Layer 3 of a small transformer language model trained on English Wikipedia (13 layers, counted from 0, width 128).
A neuron's activation on a vector x is GELU(weights . x), where the dot is the dot product.

Input weights of the MLP neurons that the questions are about. A number n stands for (n - 128) times 0.0032.
n16: 114, 73, 165, 149, 192, 148, 161, 69, 130, 148, 196, 96, 58, 142, 94, 156, 123, 72, 124, 137, 91, 136, 92, 141, 135, 144, 174, 103, 126, 129, 69, 110, 152, 111, 120, 141, 176, 131, 147, 122, 95, 156, 177, 116, 117, 125, 113, 132, 111, 100, 157, 149, 126, 174, 73, 95, 76, 93, 64, 182, 150, 162, 156, 176, 152, 138, 101, 125, 112, 93, 128, 130, 139, 143, 183, 153, 118, 163, 132, 117, 103, 143, 83, 158, 124, 140, 163, 160, 97, 134, 152, 124, 147, 166, 124, 116, 137, 115, 139, 165, 146, 130, 136, 134, 190, 152, 134, 106, 108, 92, 109, 100, 108, 107, 104, 97, 119, 157, 112, 108, 168, 103, 137, 147, 80, 106, 166, 135
n24: 189, 132, 120, 175, 148, 130, 145, 119, 160, 137, 145, 123, 82, 128, 103, 163, 59, 118, 151, 189, 98, 98, 84, 112, 134, 130, 173, 144, 126, 123, 115, 179, 115, 159, 125, 130, 89, 133, 148, 136, 138, 158, 138, 125, 140, 82, 160, 139, 142, 135, 154, 138, 94, 177, 137, 157, 70, 136, 76, 130, 109, 186, 94, 134, 140, 100, 146, 90, 136, 103, 116, 127, 139, 153, 128, 153, 125, 111, 182, 76, 109, 121, 152, 87, 104, 125, 130, 89, 109, 146, 130, 182, 184, 117, 161, 120, 110, 112, 118, 161, 151, 133, 148, 139, 108, 102, 170, 121, 112, 98, 177, 66, 136, 109, 137, 94, 134, 116, 153, 121, 145, 164, 110, 91, 138, 121, 104, 101
n31: 146, 122, 172, 108, 70, 188, 169, 152, 115, 110, 150, 119, 117, 59, 74, 122, 110, 124, 135, 147, 83, 75, 130, 85, 161, 177, 91, 94, 198, 135, 103, 110, 128, 137, 142, 121, 166, 99, 166, 151, 132, 132, 184, 110, 137, 69, 160, 93, 164, 137, 132, 77, 129, 105, 96, 174, 120, 120, 159, 181, 88, 146, 137, 145, 163, 135, 88, 136, 67, 110, 108, 166, 205, 82, 154, 163, 104, 128, 215, 148, 119, 136, 121, 110, 129, 127, 140, 108, 92, 138, 125, 105, 189, 178, 142, 115, 139, 131, 128, 148, 96, 113, 133, 170, 144, 155, 147, 126, 113, 103, 118, 93, 131, 137, 75, 126, 120, 174, 135, 173, 91, 128, 145, 130, 133, 122, 142, 132
n41: 145, 128, 119, 112, 126, 160, 132, 131, 129, 69, 97, 120, 127, 67, 216, 102, 66, 152, 111, 112, 84, 143, 115, 166, 102, 152, 109, 156, 193, 165, 89, 90, 135, 154, 114, 85, 118, 135, 109, 132, 133, 143, 139, 102, 112, 113, 107, 181, 177, 149, 98, 96, 109, 105, 109, 139, 147, 120, 138, 163, 121, 121, 97, 188, 119, 118, 139, 131, 76, 125, 190, 169, 171, 110, 187, 106, 135, 68, 148, 208, 115, 167, 168, 113, 72, 247, 92, 157, 97, 125, 64, 164, 119, 74, 105, 140, 141, 150, 124, 109, 145, 97, 169, 110, 110, 139, 137, 147, 109, 98, 138, 108, 100, 102, 115, 136, 122, 128, 162, 156, 119, 148, 118, 135, 123, 86, 118, 82
n47: 114, 120, 134, 159, 112, 90, 135, 151, 186, 116, 154, 127, 66, 121, 157, 98, 96, 123, 126, 143, 179, 113, 115, 109, 125, 160, 157, 56, 91, 112, 139, 127, 147, 82, 131, 137, 137, 146, 165, 62, 136, 113, 135, 144, 113, 131, 119, 132, 118, 102, 128, 178, 155, 94, 39, 185, 108, 90, 55, 106, 203, 131, 112, 192, 137, 93, 121, 128, 73, 130, 91, 133, 103, 104, 155, 167, 135, 79, 122, 145, 152, 127, 109, 111, 97, 149, 145, 87, 175, 159, 74, 127, 93, 172, 139, 133, 175, 135, 163, 160, 82, 176, 91, 155, 166, 132, 69, 74, 106, 177, 123, 101, 113, 102, 155, 178, 148, 136, 119, 179, 181, 109, 151, 161, 106, 62, 136, 136
n113: 95, 40, 99, 101, 135, 104, 164, 159, 129, 159, 126, 121, 86, 119, 141, 158, 106, 109, 110, 139, 136, 136, 108, 112, 138, 92, 154, 98, 112, 122, 104, 134, 119, 112, 107, 170, 129, 142, 68, 92, 142, 109, 121, 179, 128, 164, 124, 160, 136, 151, 177, 144, 97, 95, 127, 118, 142, 106, 135, 142, 107, 117, 132, 156, 183, 137, 132, 152, 71, 113, 144, 114, 126, 122, 130, 136, 137, 141, 153, 176, 89, 127, 121, 130, 131, 111, 195, 139, 120, 155, 132, 152, 126, 98, 110, 120, 141, 122, 168, 125, 135, 155, 162, 133, 121, 89, 118, 81, 148, 141, 143, 99, 100, 92, 122, 69, 117, 132, 140, 157, 144, 146, 180, 156, 120, 141, 150, 145
n122: 131, 130, 138, 152, 168, 77, 167, 162, 129, 128, 158, 84, 61, 120, 160, 82, 92, 114, 141, 105, 87, 154, 145, 85, 107, 133, 129, 96, 117, 147, 151, 111, 133, 119, 39, 122, 115, 97, 130, 172, 162, 107, 107, 133, 187, 111, 157, 68, 135, 140, 122, 115, 65, 117, 96, 132, 125, 78, 128, 126, 187, 168, 133, 155, 152, 147, 161, 153, 103, 198, 94, 129, 102, 125, 175, 169, 144, 181, 131, 90, 52, 63, 112, 147, 125, 83, 165, 158, 156, 162, 158, 163, 101, 160, 138, 113, 85, 115, 168, 117, 165, 131, 67, 121, 101, 92, 134, 159, 140, 159, 132, 109, 78, 128, 124, 135, 113, 153, 105, 82, 126, 130, 98, 190, 147, 140, 124, 143
n142: 87, 158, 133, 167, 117, 118, 170, 119, 106, 103, 112, 141, 108, 121, 154, 141, 96, 156, 51, 118, 131, 132, 143, 132, 166, 165, 164, 119, 145, 134, 144, 119, 96, 136, 94, 177, 134, 87, 96, 179, 145, 130, 73, 137, 108, 143, 145, 122, 188, 180, 157, 62, 131, 121, 152, 166, 95, 142, 106, 155, 143, 120, 106, 161, 102, 147, 117, 115, 100, 122, 102, 163, 131, 109, 156, 126, 138, 156, 121, 115, 131, 135, 109, 105, 93, 142, 117, 81, 154, 167, 92, 63, 113, 139, 105, 126, 88, 149, 114, 150, 151, 133, 156, 104, 179, 109, 101, 110, 157, 121, 189, 97, 72, 81, 138, 149, 115, 111, 160, 120, 144, 116, 83, 103, 125, 87, 155, 105
n180: 179, 158, 111, 76, 122, 153, 119, 128, 138, 159, 131, 112, 127, 145, 70, 111, 163, 105, 118, 112, 107, 104, 104, 88, 97, 77, 82, 115, 138, 167, 136, 133, 145, 157, 117, 111, 121, 102, 113, 194, 162, 116, 116, 159, 157, 187, 117, 67, 117, 96, 120, 106, 123, 132, 147, 132, 135, 106, 121, 112, 66, 141, 149, 187, 149, 109, 100, 124, 106, 140, 172, 90, 105, 151, 169, 128, 161, 142, 137, 135, 81, 131, 116, 134, 87, 153, 116, 117, 177, 125, 171, 82, 101, 174, 133, 205, 83, 98, 156, 126, 126, 137, 80, 163, 141, 209, 92, 133, 154, 101, 93, 140, 125, 85, 126, 135, 147, 112, 121, 79, 150, 167, 152, 122, 195, 80, 135, 131
n194: 127, 53, 123, 152, 143, 145, 135, 133, 148, 163, 123, 99, 65, 129, 148, 100, 85, 110, 137, 155, 166, 123, 107, 134, 154, 96, 154, 105, 108, 122, 66, 109, 149, 38, 61, 125, 215, 142, 117, 100, 120, 145, 156, 78, 95, 100, 147, 166, 133, 78, 156, 122, 106, 100, 64, 171, 150, 86, 87, 187, 112, 145, 127, 180, 194, 92, 107, 147, 139, 109, 132, 145, 106, 132, 146, 178, 97, 141, 97, 130, 148, 102, 71, 195, 108, 160, 166, 125, 100, 133, 113, 146, 132, 145, 151, 110, 129, 152, 183, 133, 138, 119, 154, 170, 143, 221, 146, 108, 124, 123, 104, 91, 121, 106, 121, 98, 125, 133, 139, 91, 127, 127, 132, 143, 144, 107, 130, 153
n268: 97, 89, 100, 123, 117, 193, 120, 138, 110, 136, 87, 120, 113, 91, 115, 130, 99, 134, 150, 131, 118, 146, 128, 122, 109, 101, 126, 123, 150, 96, 91, 100, 110, 125, 78, 34, 148, 127, 125, 120, 178, 176, 224, 106, 108, 201, 114, 158, 135, 173, 129, 150, 132, 135, 177, 141, 155, 170, 148, 186, 66, 107, 140, 161, 133, 146, 136, 136, 100, 93, 95, 162, 130, 98, 112, 99, 138, 68, 81, 138, 155, 128, 75, 131, 151, 176, 96, 115, 138, 141, 130, 94, 155, 157, 115, 143, 175, 131, 102, 177, 103, 127, 154, 111, 151, 128, 93, 157, 147, 89, 111, 150, 132, 148, 99, 114, 130, 104, 148, 118, 134, 102, 178, 110, 121, 99, 118, 135
n271: 189, 136, 107, 182, 94, 101, 118, 103, 156, 141, 152, 153, 126, 208, 164, 169, 176, 137, 141, 191, 143, 77, 139, 133, 135, 99, 124, 141, 87, 107, 145, 99, 117, 170, 112, 96, 134, 73, 159, 102, 120, 91, 102, 103, 151, 92, 183, 136, 107, 68, 143, 74, 96, 117, 190, 112, 77, 142, 104, 90, 100, 120, 94, 72, 86, 149, 130, 84, 123, 173, 136, 92, 69, 145, 185, 166, 173, 151, 129, 73, 132, 80, 122, 116, 147, 131, 131, 138, 178, 98, 100, 143, 126, 126, 183, 104, 35, 132, 151, 104, 215, 158, 116, 93, 127, 102, 118, 122, 135, 117, 145, 95, 171, 101, 152, 178, 116, 167, 103, 66, 141, 98, 156, 145, 132, 120, 143, 141
n272: 132, 134, 108, 58, 164, 78, 138, 104, 169, 140, 129, 179, 164, 136, 97, 120, 138, 141, 152, 169, 108, 147, 77, 135, 129, 149, 152, 156, 112, 139, 151, 86, 73, 183, 114, 144, 62, 115, 128, 163, 153, 133, 145, 149, 103, 212, 76, 101, 179, 90, 135, 200, 88, 156, 205, 127, 140, 133, 99, 105, 105, 57, 55, 121, 89, 158, 150, 164, 203, 109, 99, 148, 90, 159, 145, 97, 147, 98, 136, 113, 103, 103, 105, 150, 108, 176, 114, 119, 178, 126, 123, 102, 99, 131, 134, 163, 141, 105, 201, 178, 166, 127, 117, 73, 133, 104, 109, 84, 149, 131, 114, 90, 123, 103, 111, 90, 76, 148, 138, 160, 106, 95, 168, 144, 145, 141, 108, 98
n302: 118, 162, 169, 143, 173, 124, 204, 107, 147, 172, 186, 96, 110, 107, 92, 144, 119, 137, 133, 160, 135, 123, 83, 150, 193, 159, 89, 144, 122, 138, 133, 156, 104, 147, 129, 120, 55, 159, 152, 184, 169, 68, 170, 95, 120, 82, 103, 69, 100, 156, 83, 125, 114, 93, 120, 150, 165, 96, 151, 127, 116, 128, 191, 138, 123, 102, 131, 133, 164, 150, 121, 118, 120, 129, 147, 148, 175, 114, 105, 102, 142, 108, 154, 101, 139, 176, 160, 116, 135, 158, 138, 103, 96, 74, 112, 118, 142, 138, 121, 178, 131, 166, 165, 136, 96, 112, 153, 100, 150, 186, 117, 90, 151, 130, 91, 105, 95, 84, 56, 185, 84, 125, 80, 80, 128, 124, 163, 60
n311: 73, 152, 121, 145, 130, 197, 111, 125, 104, 102, 131, 241, 151, 137, 128, 172, 149, 174, 91, 158, 145, 105, 87, 125, 118, 111, 113, 126, 127, 124, 109, 180, 100, 96, 121, 108, 76, 149, 84, 163, 96, 131, 134, 154, 166, 81, 61, 111, 146, 154, 138, 97, 144, 158, 136, 136, 153, 153, 65, 132, 149, 37, 187, 135, 81, 155, 174, 116, 92, 94, 112, 167, 107, 170, 80, 178, 106, 165, 118, 114, 121, 92, 133, 127, 89, 128, 126, 98, 124, 114, 97, 81, 156, 142, 112, 163, 108, 204, 94, 115, 170, 52, 117, 77, 146, 139, 110, 150, 159, 104, 99, 144, 146, 163, 154, 122, 82, 117, 136, 146, 148, 142, 150, 104, 152, 121, 115, 161
n345: 126, 111, 145, 96, 162, 90, 126, 55, 189, 127, 101, 133, 147, 153, 120, 108, 100, 82, 119, 151, 149, 113, 194, 151, 154, 173, 161, 161, 128, 73, 135, 157, 107, 115, 65, 97, 69, 134, 145, 96, 97, 136, 142, 132, 129, 139, 113, 163, 119, 156, 182, 118, 152, 99, 119, 109, 126, 78, 116, 171, 165, 113, 124, 133, 85, 100, 142, 164, 106, 119, 121, 124, 140, 123, 122, 154, 129, 132, 154, 120, 33, 192, 135, 152, 88, 120, 130, 141, 156, 137, 98, 125, 101, 111, 153, 137, 103, 155, 146, 163, 172, 161, 123, 112, 117, 191, 121, 136, 125, 103, 100, 108, 149, 71, 145, 97, 134, 147, 137, 120, 143, 129, 114, 164, 102, 151, 115, 81
n407: 163, 87, 122, 119, 131, 149, 113, 133, 158, 150, 104, 110, 85, 121, 99, 195, 123, 187, 119, 120, 105, 133, 94, 15, 120, 126, 126, 80, 90, 144, 152, 86, 104, 123, 115, 205, 157, 131, 178, 136, 154, 177, 149, 180, 146, 102, 144, 92, 147, 96, 200, 188, 112, 118, 67, 124, 116, 101, 168, 100, 121, 142, 154, 137, 170, 86, 164, 138, 99, 148, 133, 102, 116, 112, 123, 173, 159, 99, 129, 136, 113, 154, 148, 120, 132, 121, 167, 95, 102, 145, 130, 112, 117, 105, 85, 99, 132, 122, 134, 123, 120, 147, 127, 159, 119, 126, 98, 149, 132, 130, 112, 82, 146, 101, 107, 157, 94, 131, 58, 134, 118, 170, 156, 206, 103, 152, 127, 124
n427: 98, 158, 207, 116, 139, 100, 172, 145, 105, 178, 181, 138, 87, 134, 153, 119, 103, 113, 129, 116, 94, 99, 93, 91, 73, 111, 83, 87, 104, 148, 89, 85, 186, 162, 190, 121, 140, 146, 135, 112, 124, 128, 189, 125, 84, 144, 69, 198, 135, 130, 113, 64, 81, 122, 156, 163, 67, 198, 95, 136, 138, 129, 123, 80, 175, 215, 57, 130, 115, 143, 109, 151, 116, 126, 152, 137, 71, 144, 101, 126, 203, 147, 162, 189, 167, 178, 119, 160, 106, 56, 82, 83, 171, 185, 125, 132, 147, 121, 111, 101, 51, 91, 99, 142, 132, 141, 125, 133, 77, 142, 85, 138, 97, 185, 129, 160, 125, 79, 205, 94, 153, 144, 123, 110, 143, 144, 106, 135
n450: 165, 133, 149, 99, 75, 138, 145, 138, 151, 80, 135, 148, 104, 145, 102, 109, 138, 166, 94, 144, 141, 132, 82, 121, 168, 150, 64, 174, 113, 158, 143, 152, 71, 121, 113, 128, 94, 137, 156, 119, 123, 121, 106, 133, 150, 103, 114, 163, 144, 165, 112, 52, 162, 111, 104, 195, 154, 100, 130, 143, 114, 129, 129, 156, 187, 90, 122, 141, 107, 175, 126, 140, 160, 121, 91, 127, 119, 129, 98, 136, 118, 110, 212, 76, 124, 112, 134, 157, 149, 149, 88, 87, 85, 49, 95, 110, 142, 134, 167, 141, 154, 143, 182, 148, 134, 78, 106, 130, 144, 139, 152, 111, 158, 110, 103, 105, 117, 102, 141, 114, 149, 128, 131, 154, 91, 108, 143, 74
n501: 124, 126, 94, 121, 150, 121, 170, 134, 200, 138, 151, 113, 147, 145, 60, 161, 100, 123, 136, 170, 143, 120, 85, 82, 101, 101, 187, 57, 77, 158, 83, 152, 111, 130, 128, 147, 121, 171, 114, 143, 157, 157, 177, 158, 90, 118, 170, 92, 140, 148, 149, 126, 106, 109, 107, 171, 92, 22, 119, 128, 128, 149, 155, 108, 201, 47, 71, 171, 101, 123, 139, 125, 128, 85, 62, 129, 137, 80, 100, 137, 143, 136, 101, 131, 125, 210, 119, 119, 160, 160, 135, 168, 105, 123, 150, 98, 177, 152, 138, 118, 140, 105, 127, 174, 58, 123, 179, 59, 111, 130, 159, 145, 139, 154, 112, 128, 115, 149, 136, 150, 209, 192, 156, 114, 79, 140, 137, 124

Each question shows a token from some text and the vector x that enters the MLP there. A number n stands for (n - 128) times 0.041.

"m": 131, 98, 18, 147, 127, 142, 50, 64, 134, 129, 122, 97, 136, 148, 136, 120, 129, 112, 128, 70, 101, 172, 146, 130, 143, 205, 139, 154, 152, 130, 142, 202, 150, 140, 134, 124, 132, 133, 157, 100, 155, 99, 131, 111, 96, 145, 126, 142, 92, 138, 142, 199, 137, 121, 148, 146, 112, 120, 149, 88, 127, 98, 114, 99, 129, 147, 108, 141, 139, 109, 136, 95, 113, 76, 124, 123, 104, 128, 96, 115, 150, 138, 149, 176, 125, 139, 150, 109, 94, 107, 121, 141, 116, 95, 122, 94, 148, 119, 121, 112, 90, 136, 145, 150, 132, 142, 139, 124, 150, 136, 142, 163, 131, 99, 132, 147, 150, 135, 144, 156, 120, 124, 122, 137, 161, 122, 134, 132
Which three neurons fire most, strongest first? n345, n268, n47

", ": 94, 147, 144, 125, 134, 118, 117, 132, 74, 113, 127, 123, 81, 137, 127, 133, 135, 91, 128, 147, 116, 122, 123, 104, 120, 176, 139, 98, 170, 160, 183, 145, 121, 151, 127, 119, 159, 143, 140, 128, 138, 133, 99, 128, 110, 99, 116, 129, 110, 157, 118, 134, 145, 93, 130, 153, 114, 123, 136, 128, 92, 93, 56, 100, 150, 128, 138, 106, 156, 156, 116, 119, 124, 116, 129, 116, 64, 127, 123, 143, 139, 145, 182, 129, 127, 144, 191, 151, 142, 99, 139, 112, 115, 146, 113, 135, 138, 127, 110, 166, 99, 140, 129, 140, 145, 107, 126, 156, 140, 99, 149, 162, 130, 146, 152, 158, 128, 128, 128, 120, 103, 115, 114, 144, 145, 113, 107, 125
The most active neuron and its activation: n427, at about 2.3

"a": 133, 110, 116, 111, 140, 153, 71, 69, 137, 146, 130, 120, 153, 124, 152, 118, 126, 127, 141, 80, 127, 174, 136, 113, 139, 135, 117, 159, 158, 141, 121, 152, 138, 161, 144, 96, 140, 129, 141, 151, 114, 89, 99, 118, 176, 105, 157, 133, 124, 142, 101, 149, 100, 148, 137, 116, 108, 145, 157, 52, 95, 88, 116, 115, 135, 127, 90, 125, 168, 140, 106, 139, 118, 144, 123, 104, 122, 114, 110, 93, 106, 120, 177, 168, 132, 130, 126, 131, 134, 102, 172, 130, 108, 126, 174, 104, 148, 115, 146, 170, 80, 159, 113, 109, 153, 100, 149, 169, 135, 140, 125, 164, 149, 134, 141, 91, 134, 109, 111, 189, 118, 105, 148, 123, 134, 94, 100, 119
The neuron with the highest activation: n272

"c": 128, 135, 80, 121, 158, 126, 92, 111, 114, 119, 103, 112, 146, 141, 113, 74, 133, 118, 131, 127, 91, 199, 133, 148, 168, 141, 120, 158, 194, 111, 165, 186, 132, 114, 160, 129, 133, 130, 122, 157, 140, 121, 98, 126, 146, 127, 119, 131, 167, 116, 161, 159, 159, 148, 126, 164, 132, 131, 162, 58, 95, 141, 93, 129, 111, 122, 118, 116, 123, 134, 115, 114, 118, 109, 118, 141, 124, 166, 82, 129, 118, 118, 123, 166, 99, 129, 154, 153, 81, 101, 119, 141, 95, 107, 148, 139, 129, 133, 96, 115, 103, 155, 113, 128, 140, 161, 106, 118, 112, 131, 192, 167, 141, 98, 148, 138, 108, 139, 155, 160, 106, 114, 135, 88, 115, 85, 116, 132
The neuron with the highest activation: n142

"ad": 106, 114, 83, 114, 132, 150, 85, 103, 86, 110, 148, 129, 176, 125, 116, 114, 140, 106, 105, 116, 117, 185, 156, 150, 180, 177, 152, 135, 143, 131, 129, 164, 216, 152, 128, 128, 120, 146, 109, 160, 122, 92, 109, 111, 146, 87, 131, 153, 117, 90, 143, 162, 143, 134, 139, 127, 101, 129, 175, 121, 115, 137, 127, 106, 134, 139, 126, 120, 145, 146, 102, 104, 138, 154, 127, 122, 115, 82, 125, 125, 130, 125, 134, 168, 106, 132, 97, 120, 134, 71, 128, 147, 142, 149, 139, 63, 150, 110, 120, 161, 92, 122, 117, 168, 118, 95, 157, 153, 127, 128, 208, 118, 112, 129, 132, 118, 116, 117, 108, 149, 120, 76, 123, 121, 141, 94, 106, 181
The most active neuron and its activation: n24, at about 0.035

"to ": 106, 158, 121, 143, 175, 115, 110, 88, 124, 121, 70, 94, 137, 105, 116, 134, 151, 117, 128, 149, 149, 135, 151, 142, 150, 93, 173, 113, 183, 150, 139, 149, 147, 138, 142, 136, 149, 110, 163, 152, 117, 118, 111, 165, 136, 87, 143, 115, 113, 124, 143, 174, 154, 130, 118, 155, 103, 168, 140, 135, 100, 123, 85, 77, 115, 119, 109, 151, 108, 138, 148, 165, 127, 90, 124, 161, 96, 122, 136, 115, 144, 104, 159, 136, 127, 135, 142, 159, 145, 115, 131, 95, 128, 132, 107, 124, 169, 126, 62, 97, 95, 102, 120, 116, 103, 111, 170, 106, 114, 116, 178, 158, 126, 130, 172, 124, 101, 91, 122, 148, 106, 130, 94, 127, 168, 115, 135, 113
The neuron with the highest activation: n142

"dev": 99, 122, 115, 128, 103, 143, 129, 118, 139, 119, 102, 64, 138, 136, 126, 111, 138, 111, 126, 88, 110, 163, 136, 181, 162, 166, 152, 132, 121, 170, 121, 132, 145, 132, 125, 128, 154, 149, 142, 104, 108, 93, 119, 147, 139, 180, 144, 147, 111, 168, 95, 150, 137, 177, 146, 157, 120, 146, 135, 152, 81, 136, 148, 95, 131, 140, 155, 127, 113, 123, 103, 98, 120, 127, 153, 88, 159, 87, 87, 129, 150, 104, 170, 133, 136, 141, 158, 111, 86, 125, 127, 127, 116, 115, 150, 102, 148, 75, 102, 104, 117, 120, 107, 129, 164, 125, 126, 140, 133, 139, 175, 121, 128, 120, 136, 132, 118, 133, 128, 165, 85, 91, 84, 140, 121, 52, 141, 194
The neuron with the highest activation: n268

"ia": 149, 120, 124, 111, 124, 136, 101, 127, 129, 125, 119, 125, 136, 94, 125, 124, 136, 122, 114, 96, 125, 164, 152, 147, 142, 97, 98, 139, 168, 155, 152, 158, 151, 164, 133, 130, 144, 141, 150, 134, 103, 99, 127, 127, 164, 80, 136, 135, 160, 113, 93, 177, 105, 166, 162, 136, 135, 150, 129, 60, 63, 79, 128, 109, 144, 96, 113, 127, 166, 142, 124, 127, 142, 138, 102, 97, 114, 109, 129, 91, 102, 149, 120, 191, 109, 105, 188, 133, 124, 89, 149, 117, 108, 131, 154, 94, 142, 155, 147, 151, 97, 145, 118, 99, 181, 107, 147, 136, 121, 115, 97, 138, 154, 129, 126, 121, 150, 102, 117, 154, 129, 134, 117, 134, 111, 88, 91, 177
The most active neuron and its activation: n272, at about 0.88

"the ": 113, 132, 116, 119, 159, 140, 75, 115, 122, 108, 91, 116, 132, 129, 117, 129, 155, 83, 122, 120, 152, 133, 151, 130, 104, 116, 158, 121, 151, 100, 183, 122, 154, 150, 120, 162, 132, 153, 120, 136, 153, 120, 107, 116, 136, 70, 132, 128, 115, 113, 136, 153, 152, 103, 114, 125, 122, 138, 133, 121, 128, 116, 56, 97, 141, 139, 116, 124, 151, 128, 165, 92, 129, 114, 108, 136, 103, 126, 129, 138, 128, 131, 161, 138, 121, 118, 194, 141, 121, 89, 142, 136, 115, 125, 166, 146, 131, 140, 61, 115, 109, 144, 105, 137, 136, 124, 141, 121, 139, 129, 132, 121, 123, 134, 159, 126, 133, 113, 168, 92, 138, 118, 138, 133, 157, 75, 129, 202
Which two neurons fire most, strongest first? n271, n180

"t ": 85, 153, 103, 115, 166, 115, 102, 87, 122, 103, 132, 135, 122, 124, 112, 116, 153, 123, 142, 121, 125, 129, 156, 119, 146, 137, 153, 134, 159, 163, 129, 156, 157, 147, 146, 104, 114, 105, 146, 167, 154, 75, 105, 131, 128, 79, 122, 115, 87, 135, 116, 168, 129, 152, 118, 101, 141, 115, 144, 101, 118, 97, 63, 108, 126, 141, 109, 147, 137, 119, 139, 140, 108, 96, 159, 121, 115, 128, 119, 178, 142, 116, 144, 130, 102, 128, 190, 120, 153, 124, 112, 96, 93, 113, 143, 72, 119, 148, 128, 119, 146, 132, 133, 121, 137, 152, 167, 133, 182, 149, 169, 153, 153, 164, 154, 127, 128, 124, 126, 157, 119, 101, 106, 122, 131, 104, 120, 121
Which two neurons fire most, strongest first? n302, n272

"World ": 116, 173, 156, 117, 139, 125, 118, 127, 102, 109, 121, 99, 102, 130, 103, 127, 133, 131, 117, 132, 107, 137, 102, 160, 144, 101, 133, 96, 175, 153, 154, 119, 146, 107, 136, 147, 179, 164, 148, 153, 147, 96, 94, 124, 125, 91, 131, 143, 113, 93, 98, 193, 173, 174, 104, 121, 125, 140, 134, 126, 112, 101, 101, 132, 141, 91, 109, 153, 117, 87, 121, 85, 116, 117, 117, 119, 101, 159, 102, 147, 140, 119, 152, 125, 129, 98, 152, 105, 154, 96, 140, 132, 122, 110, 140, 152, 150, 114, 102, 102, 169, 124, 92, 86, 201, 134, 157, 129, 140, 132, 151, 116, 114, 134, 138, 107, 141, 105, 142, 132, 156, 139, 129, 188, 123, 108, 132, 173
Which two neurons fire most, strongest first? n16, n47

"it": 160, 132, 132, 105, 134, 124, 77, 131, 115, 111, 105, 132, 114, 94, 135, 124, 113, 123, 117, 101, 100, 171, 162, 133, 174, 172, 150, 144, 184, 132, 123, 181, 163, 116, 135, 126, 91, 119, 123, 134, 146, 96, 126, 131, 163, 78, 112, 114, 142, 116, 142, 160, 150, 150, 134, 140, 139, 156, 135, 131, 84, 121, 113, 144, 131, 125, 127, 118, 134, 136, 117, 113, 132, 126, 148, 95, 60, 90, 130, 126, 141, 183, 118, 201, 138, 91, 158, 143, 124, 91, 96, 152, 75, 100, 167, 92, 122, 130, 109, 115, 79, 133, 151, 162, 134, 82, 149, 109, 124, 140, 118, 157, 117, 126, 176, 115, 152, 128, 123, 156, 123, 77, 164, 98, 144, 120, 126, 121
The neuron with the highest activation: n41

"3 ": 87, 191, 108, 151, 152, 130, 85, 120, 105, 147, 122, 140, 132, 143, 103, 155, 156, 105, 136, 111, 133, 143, 140, 149, 152, 147, 161, 128, 158, 150, 131, 119, 164, 173, 108, 109, 152, 115, 119, 166, 138, 70, 93, 112, 174, 102, 153, 128, 155, 162, 109, 152, 125, 107, 122, 154, 145, 109, 139, 159, 99, 91, 90, 128, 94, 104, 141, 128, 93, 139, 130, 115, 113, 104, 90, 95, 133, 124, 118, 158, 132, 113, 139, 157, 102, 121, 142, 120, 120, 124, 161, 110, 119, 46, 107, 97, 141, 140, 97, 142, 137, 114, 93, 118, 161, 112, 156, 175, 172, 119, 133, 122, 140, 131, 138, 122, 139, 131, 141, 152, 108, 99, 109, 148, 144, 109, 125, 150
The neuron with the highest activation: n142

"ill": 118, 123, 109, 127, 114, 147, 107, 98, 80, 80, 146, 133, 144, 104, 136, 120, 107, 102, 118, 126, 146, 185, 181, 152, 144, 179, 132, 122, 173, 134, 115, 194, 165, 118, 131, 139, 117, 101, 125, 133, 120, 106, 99, 139, 95, 139, 137, 125, 124, 109, 107, 142, 138, 137, 120, 186, 148, 117, 137, 119, 127, 118, 117, 91, 114, 152, 112, 135, 159, 101, 100, 122, 132, 122, 164, 97, 44, 131, 110, 130, 121, 128, 127, 158, 173, 87, 144, 159, 146, 101, 132, 179, 80, 106, 167, 83, 134, 119, 80, 150, 122, 145, 121, 143, 134, 114, 135, 133, 121, 132, 169, 154, 101, 142, 175, 125, 122, 111, 108, 167, 118, 100, 155, 167, 118, 88, 118, 146
The most active neuron and its activation: n47, at about 0.16

"eg": 104, 123, 115, 123, 159, 121, 83, 132, 95, 128, 107, 90, 120, 152, 126, 117, 131, 134, 115, 89, 111, 167, 158, 116, 165, 193, 145, 114, 153, 157, 149, 147, 163, 121, 139, 132, 100, 77, 126, 125, 134, 66, 114, 142, 165, 142, 108, 174, 115, 124, 143, 130, 147, 148, 109, 143, 140, 155, 130, 91, 112, 158, 112, 96, 138, 126, 134, 128, 133, 147, 123, 119, 130, 128, 112, 98, 83, 113, 102, 132, 128, 116, 122, 172, 124, 109, 178, 169, 105, 78, 152, 166, 100, 87, 122, 121, 166, 154, 135, 150, 94, 142, 126, 146, 129, 110, 128, 96, 145, 103, 164, 157, 142, 174, 125, 137, 137, 126, 106, 185, 98, 117, 115, 102, 150, 105, 70, 146
The neuron with the highest activation: n113

"ne": 112, 79, 135, 94, 155, 152, 107, 112, 128, 171, 114, 130, 144, 131, 144, 72, 130, 111, 144, 120, 114, 200, 146, 151, 176, 127, 166, 149, 200, 106, 109, 156, 147, 155, 117, 157, 112, 123, 123, 125, 140, 88, 140, 143, 186, 121, 142, 122, 103, 116, 87, 147, 145, 142, 153, 128, 156, 124, 143, 103, 106, 75, 138, 125, 157, 107, 111, 114, 153, 120, 131, 95, 121, 123, 118, 125, 108, 126, 106, 117, 123, 134, 107, 120, 147, 115, 166, 124, 100, 118, 124, 125, 141, 125, 133, 95, 151, 85, 82, 107, 95, 144, 98, 136, 155, 145, 139, 149, 94, 108, 141, 181, 144, 98, 198, 147, 123, 135, 104, 142, 112, 136, 129, 127, 133, 64, 95, 132
The most active neuron and its activation: n268, at about 0.3

"e": 146, 110, 119, 134, 119, 158, 53, 106, 122, 170, 113, 120, 149, 149, 108, 107, 107, 126, 147, 126, 117, 177, 174, 144, 166, 170, 143, 168, 200, 147, 112, 176, 127, 156, 120, 142, 115, 125, 138, 129, 106, 113, 160, 161, 157, 104, 156, 125, 114, 121, 92, 154, 129, 136, 127, 140, 132, 110, 123, 63, 104, 73, 118, 118, 156, 126, 112, 127, 139, 164, 118, 125, 104, 148, 85, 88, 105, 130, 112, 131, 86, 163, 153, 147, 126, 110, 176, 113, 113, 80, 139, 137, 95, 115, 149, 94, 117, 122, 120, 112, 63, 109, 128, 125, 141, 151, 113, 133, 106, 138, 137, 168, 156, 115, 128, 138, 150, 98, 102, 129, 134, 94, 123, 141, 142, 95, 101, 155
The neuron with the highest activation: n345